Layer 4 of a small transformer language model trained on English Wikipedia (8 layers, counted from 0, width 64). Numbers have three digits each and are written without spaces.
A neuron's activation on a vector x is GELU(weights . x), where the dot is the dot product.

Input weights of the MLP neurons that the questions are about. A number n stands for (n - 500) times 0.00062.
n3: 572320276466359574401270551530423534432457197399303391560156629789611415358547484394264346468416567340501575436505491311254475405548628438699608302557394615570498543491452383560543555425452534
n13: 529507458628914431632542449432516342343483276220491697444569668431447679624608288693922689404570390346792454374467354355395356384617465173634495295533363603613429308394535476484356568438392432
n17: 391815588472285293375378343436373613770733491474634738641506428473575292626483500625365226726386620618421470498661474384415458816682477525374202348565631552251739572247481259375454526432652554
n19: 549681686639493183287163394428699654776338509498419345339502470636346623570415543609731664232414854558314427442762399428445281649685177712381474418624530467581359398588286503531659474488672577
n20: 429767653238657670506408322363566357510497278340754392396545445644344152649360631473384450344468340345381531186674465677757541376323430542235574628371553562537582727440703526392688538862630402
n28: 587615472651614283588390612347602392569434788532493716442374626450537668498758453553403664282578718507469804442337559488405358515306416416407429380501468422511581243674399557372584635393601352
n32: 452608849499509481338501171280581627720541493298433195513205460486595497547751154374798409526566604254686442421520321589536797547751252544791287478498599421546805838539203656747442638502617575
n35: 634608276607555437579491412581299735468238343605454564515594699393335498331547473477517745285636212458425425499425424565550486563645353642428419531496624436436519621422295538696481593620552497
n42: 638642623441426135220432537358691372632586425520271328306218647608416524799313558265631441808681723304465793618619691623796400326697245626461425563311533469422661612402124689424534643542335713
n45: 585773675400621660779125382456225373145377145278531471440400498237682524651402553291561547426598826407724454398560619547635564409657414440289532677628527647347581479516616801433565504274649246
n51: 409393633375586555395532214607369422507591487753222502472413625420455580516596549743737428397464497402396528314580384522734549371524586771246262585653433498267480472629505568598320534260670412
n54: 350450337545755669533579673466163661584518504440588556521576596408566523417695555574399637772570554665359666606476564711555654618472272154340268337665525499812383574313433678440180627571773557
n60: 330294493408745454236443558644289392608478652469742457383518362334790539633568495405473348542414633243426418502466281338699535683424483574502402608556353473644252467415560372390509570499546404
n61: 520665575357664413627688382647470487638603608567499734350554350503387504722552580604377456686365509549409258769566708412380347473379547260454396698398519563505679597575504463427431466494659623
n69: 510656491233436482358697400503109469558623476253447462333196418396522582634391514383632761551482553573326643516715552666580199565742343517430574547376651443339519690420519279510653515472353490
n72: 567422628533484368183510202181277239659521461117342587480456411594856407745598378601635357486606472346365371667744388447677410344724510648428297464825370890496778520445420399497345475948577923
n74: 435617476622560430684427505322489121476360541538372436519429539669815518560158398710361356375663641578421797489514521628486686520627393540587402464757702614296467669596645665382507306652422412
n76: 574362578505480339459301182316496507471406263357710437682498482413538539742476457507640588313548714259345627669559548767537657479376601319300523536667581698395449889443553830504430209385642577
n77: 787467690414635402197377294200554243432437448476352599410628576398517477792112560674256366386454329629348459662427646290556428509640386318647585642524407498244456509377560584419734471538212594
n78: 464323640424633359385539452603465629530540387527512771501468450510314791530390467589507558233478682393327663509509542391618541514833565727660515702236654456425411524735480483451661579443535722
n83: 754742541371452676423344146452592595381810321314430535469533620201618358634617390289494780394318588648565530694674451402762413413463386358500567383764481706504669485305096787442688561815578326
n85: 517764429464530075476647611366498541300402022495855615811513381455421653564325573552572452598432538521695575381550235190293442369659617368303638700554479631530423544533790542623643527608589451
n88: 240434193571711586429552550283336351482610371715638910782409637416815596583552752582674635417723494358683446273518499532520447540535217670656396508328644665332380358552633552474683512833601651
n90: 519548768474575579442622361375404490362834467655633638275426347502359556797524555552368190670662685240757641616634445449485462705573446548328645502651305699626423437394597642779399441687430624
n92: 344375607404774647554345357697291249354594289363813699413506523490679360662386317421628429536605523491538508848608376176350508427559458398224668261461582380468770725643515532473701725655362483
n95: 359681573492407290285380281536267447542592141313606574836516796367462481505700512502484571286586513472601415601597456356364209391676536483622082514456596618562495691243366704754272371441783338
n102: 469466207572464370531368486539411498506605301439564690480445409420637732532306534570538579478640432468550687503243384670671390523302469723277323454542489381648665746347271236513513582524374497
n103: 265415574457487574547289402517370374482504354432696536333573486384473448382309536303296477206555326520438714515460746395648578488529426377678497526540338621286475520479502639453554379632566467
n104: 456455658681629534482249356476635633649550652319393417473708717259529419456576434632573559625497594452450172545417364505482497442613398444632496707460642491494554522644340842895454704338546632
n110: 473275490648588642443478375342370449594638343467629563699631753473292554678837295792393377739563533438377652565621674481714609572787433619597517335505325428351562504258438283731380465299418303
n118: 665685543435437499390401327430509557815376482702445338587449560777611459631362524261632602329592536536440227452427517445464469779496514508684600638611660656582821685579398495223778343571440594
n123: 621414722471417514650424263322521458458561310289469480335670796585352400612690480572718536576555516559523663694391575457756377361666620512462400526665593718508339576689770793470531665674567407

Each question shows a token from some text and the vector x that enters the MLP there. A number n stands for (n - 500) times 0.0094.

"ated": 468498448410447472502411423507556454518345411504442393240919344411371578600479606748464665487729500521585498456203408418417666408592734385579478626485527379428262385501493502591409320491399600
Which three neurons fire most, strongest first? n77, n13, n104

" won": 388392584404391517535434485561638480368283310573354355442780408625453525453453605498577639351831605407555392468390466776502572451589759327524385615412457236456545421532602450410329387534609650
Which of these neurons fires most? n76

" leading": 348564661376422424504407499491684436508362525574441346357809164464406590430468657696516597324631447353592457385337341485435569347758744374604382547330523325532481484612575554504417448406411500
Which of these neurons fires most? n78

" on": 433802620657361631534426414640560383544380570597468391335737290696326514527318530542666736473606563317454481426539568576577485326583761474404438645407382298613504686460493552520399476351537545
Which neuron fires most, and how strongly? n20, at about 1.2

" Jr": 476526430417388715259527439513637536263645453414487427498690670455541362395471440535313552663344203491553593574628465749484552590457553567713501384461374581335414461663257621382306509519593302
Which neuron fires most, and how strongly? n83, at about 2.1

",": 485478390552433433593393571749350499599523536526605522146777437575436464359271546464512605462751462500456414430392505322447563289199699488400465326563585321533533573512361554458407283370688607
Which of these neurons fires most? n102

" From": 617639708564226614623487510675386264767338518689596314291698432552526563443322537440645546519517702371406643448527492558713576461689641379633507442590488300417508334376473457459514401501492434
Which of these neurons fires most? n74

" below": 417699542621579791494446609637433626589241534568551427416801373612487507557355611470522634425560541346537567522624703683476597384592813658463335594599384249607377462509448517528587497349502477
Which of these neurons fires most? n45

" in": 616684509503517658489444428635328447532302448775469378199771474742322456638354599480574771556688680400537423486528680504619542361559676636448418611512467435511491464541411549470357363442613511
Which of these neurons fires most? n45

"able": 399540486308388580569375612644672728471370525499542485470801295603497674491413570696452682337764340318626524338429405367535533371582669515442447562633418306597492342459374553498501372387327419
Which neuron fires most, and how strongly? n102, at about 0.78

" is": 497549593575263504232652185546477317505345625437420460413691342480675431380646524500270440593473399488610548481520479559356452469563588207431511292594619455355462394413666468466479207442538636
Which two neurons fire most, strongest first? n72, n17

"=": 527417529638334500342334513518445492636455631637716384547579383609499459415503436517630624553470660388477519652706393352515534570439565452626244438405580197198584548263436546452382421307490322
Which of these neurons fires most? n17

".": 569602357415354496393410585637689395322547378501616286544760510528392349394493503360387501489417374511544682606677511523471545556380567554562377398485351464325414522607295701443345448569684072
Which neuron fires most, and how strongly? n83, at about 1.9

" played": 541391641477252564434519448595679317553340422377552288518668363594621461381385597665497564251649625621630506524358514637344702313503412100585390454504586272378463501450592506578548496496559447
Which two neurons fire most, strongest first? n74, n76

"uit": 224434331353613537570491602685720659527364587757618476462632440702333290321416626368384677602526338437584546371402338526369400498402622610668403431318503456449277463547497418556506592513650556
Which three neurons fire most, strongest first? n35, n88, n20

" –": 459547478664233452622444427716560397367537763545684369348548336580530371348454508478424423374611646603516634688513345570342509447536549331525696344541681255327400656316527406469408477517455584
Which three neurons fire most, strongest first? n74, n92, n17

"po": 282460636458442450722672501536441669659518590599428549560432591555657380322396840446468439516427490582395560500449624526401455484482579393616574625498721574396271227305482372262355447667471491
Which neuron fires most, and how strongly? n88, at about 0.77

"\n\n": 521434558717399626350492569605537442643431550565667506494597482675400472565379381561699663473302768330675613601611389448406388399622522320635344250529558248458450361336428616404481441464714438
Which two neurons fire most, strongest first? n19, n13

" the": 565351533475391634427390615454732552632250595512395408117617218547391569401730618453446510464557545252649497399641378563250470597587617451580355463443610409583504325558383559459396411442598508
Which of these neurons fires most? n19

"-": 670423482527295507641512487569470401596510572443723446280437363611464443440537468635508486562445608417430512742628499623492493343595660432352674214558561217403319381268484499513244379402451513
Which neuron fires most, and how strongly? n110, at about 1

"ns": 350401450503345518661501562773672595781283485567448536415712506407550529377449660359443763625504361607679484496368584400384466482335632408509577537259494544531184274559468511399407570530376467
Which of these neurons fires most? n103

"ing": 245635505395518507565587465572683564638336374550477434405696493473366497655453654564558775575778455367549486413337346324590666373429795464512486717484362458416178565637490529509444398515454524
Which of these neurons fires most? n85

" as": 504562461365382617520557221620615339568260673531436402241721291433513499521500588531528603316613538283281480343325427308526421458637718444446340420595469371522530389416612594526481253534534386
Which of these neurons fires most? n51

"'": 379523631545559507556421406515495858534528461579649500298645362520345466596455731461308519681673513529696659397600421526254680369289726429393439633435405413469287358458537559514330576531648504
Which neuron fires most, and how strongly? n90, at about 1.8

" &": 504303525591391675565500317570622555552377495375498322369330590509605335364270650644454347713474449559314448537477281411325581537298464414589633377545420267588535480499310471567373354245574389
Which neuron fires most, and how strongly? n3, at about 1.5

" career": 395546689564412541490493576458464690440605404633778568551760489666378340287453543521639584533691561678451350646420561598381739415571535332409421617443610319245440468342583476362566503690474438
Which of these neurons fires most? n17

" advoc": 290417525449302440436572367405562599579379519658368528435659369474524463374724521489434596421482401424662600408314269581251454494627605262686441577626496331195339663414617535610447427416470651
Which of these neurons fires most? n32

"ng": 287644552475328560715483580661463645797582469558673547527697459666397493358328615621648594610536686665528512585550534458426569452476403371396563796361651367255365500454539406348498627606445466
Which three neurons fire most, strongest first? n17, n61, n85

" dead": 479601567276426710598454556668463611490405560513496397471780475762433652323313531545536629324678451432344432510437629407728587444724575513542552618535479332663533354456397758375451547314585481
Which neuron fires most, and how strongly? n78, at about 1.1

"\n": 429358566765377514256538571615733373513424780510633531473569409537486601524384367767576798423496693415602528610466517444515383342328581400746473327602506318394450377377427411480441479435594345
Which neuron fires most, and how strongly? n28, at about 1.6

" human": 278602591430501673502444445615454962457365528717316466424739371597434536374447653453471568412786609395431346419361462334686548642500522487587427655569500379478472452554489484339530509299406584
Which of these neurons fires most? n118

" signed": 384484606300290415501475542489732392444296333413499286388712577522556514455533536573523444428554512495581608482327466581204682413502478084536350578489510227316375464383642582503469465485548496
Which neuron fires most, and how strongly? n76, at about 0.97

" and": 428636495369472616500608471567558463704448587309538470195752304638409513496340585621607518519695376460495471209572466364588520336555700464458406440572416301655665488533460552426456211397448549
Which of these neurons fires most? n20

"oor": 307438450415567527790510429657643672561426417630623613467578208689392301402372764478592608581646555595684416472370455527424432400507602519423457695488540287633290380563506532336433544350330505
Which neuron fires most, and how strongly? n85, at about 0.56

"r": 394602469354383551450470302496654646412395372395330578376726505609381545440441583569495560359662360433478370415434413352246462242447728495498480695325559333529315411518418642664360306629415495
Which of these neurons fires most? n95

" use": 261487453320488527702581451695599704433324573628555445426834199480611518476476538642587706398630499545434475441467512474358505439712647330458448573649520311623288436497570564343638396439417438
Which of these neurons fires most? n85

"s": 352731494552536637425406703742419511845370524354374466452892259679496406457373601504509626352611394503496511655577524416444492463564717462437534401493511282299429408526566414550562467522419464
Which of these neurons fires most? n19

"finals": 287504453556545603609549496740545710566418407535679648507724442795413462437359717509518694466692465369567404469429515530406563137683708494492416612446708456557342336498566561417508414503510567
Which of these neurons fires most? n78

" Be": 568369520436356642696725476783578469743585736627437376392467367481698445465576428438605491745381421533329503530366560649515516305130415271639604401586366373526470457589409441454596465488534618
Which of these neurons fires most? n61

" L": 569653562480347689515455527609573522273655656391257531408455495385385239311729444503598442785430497404497441593244488473465619468408735426648368563331449529595259454486487297318434509551452355
Which neuron fires most, and how strongly? n123, at about 0.56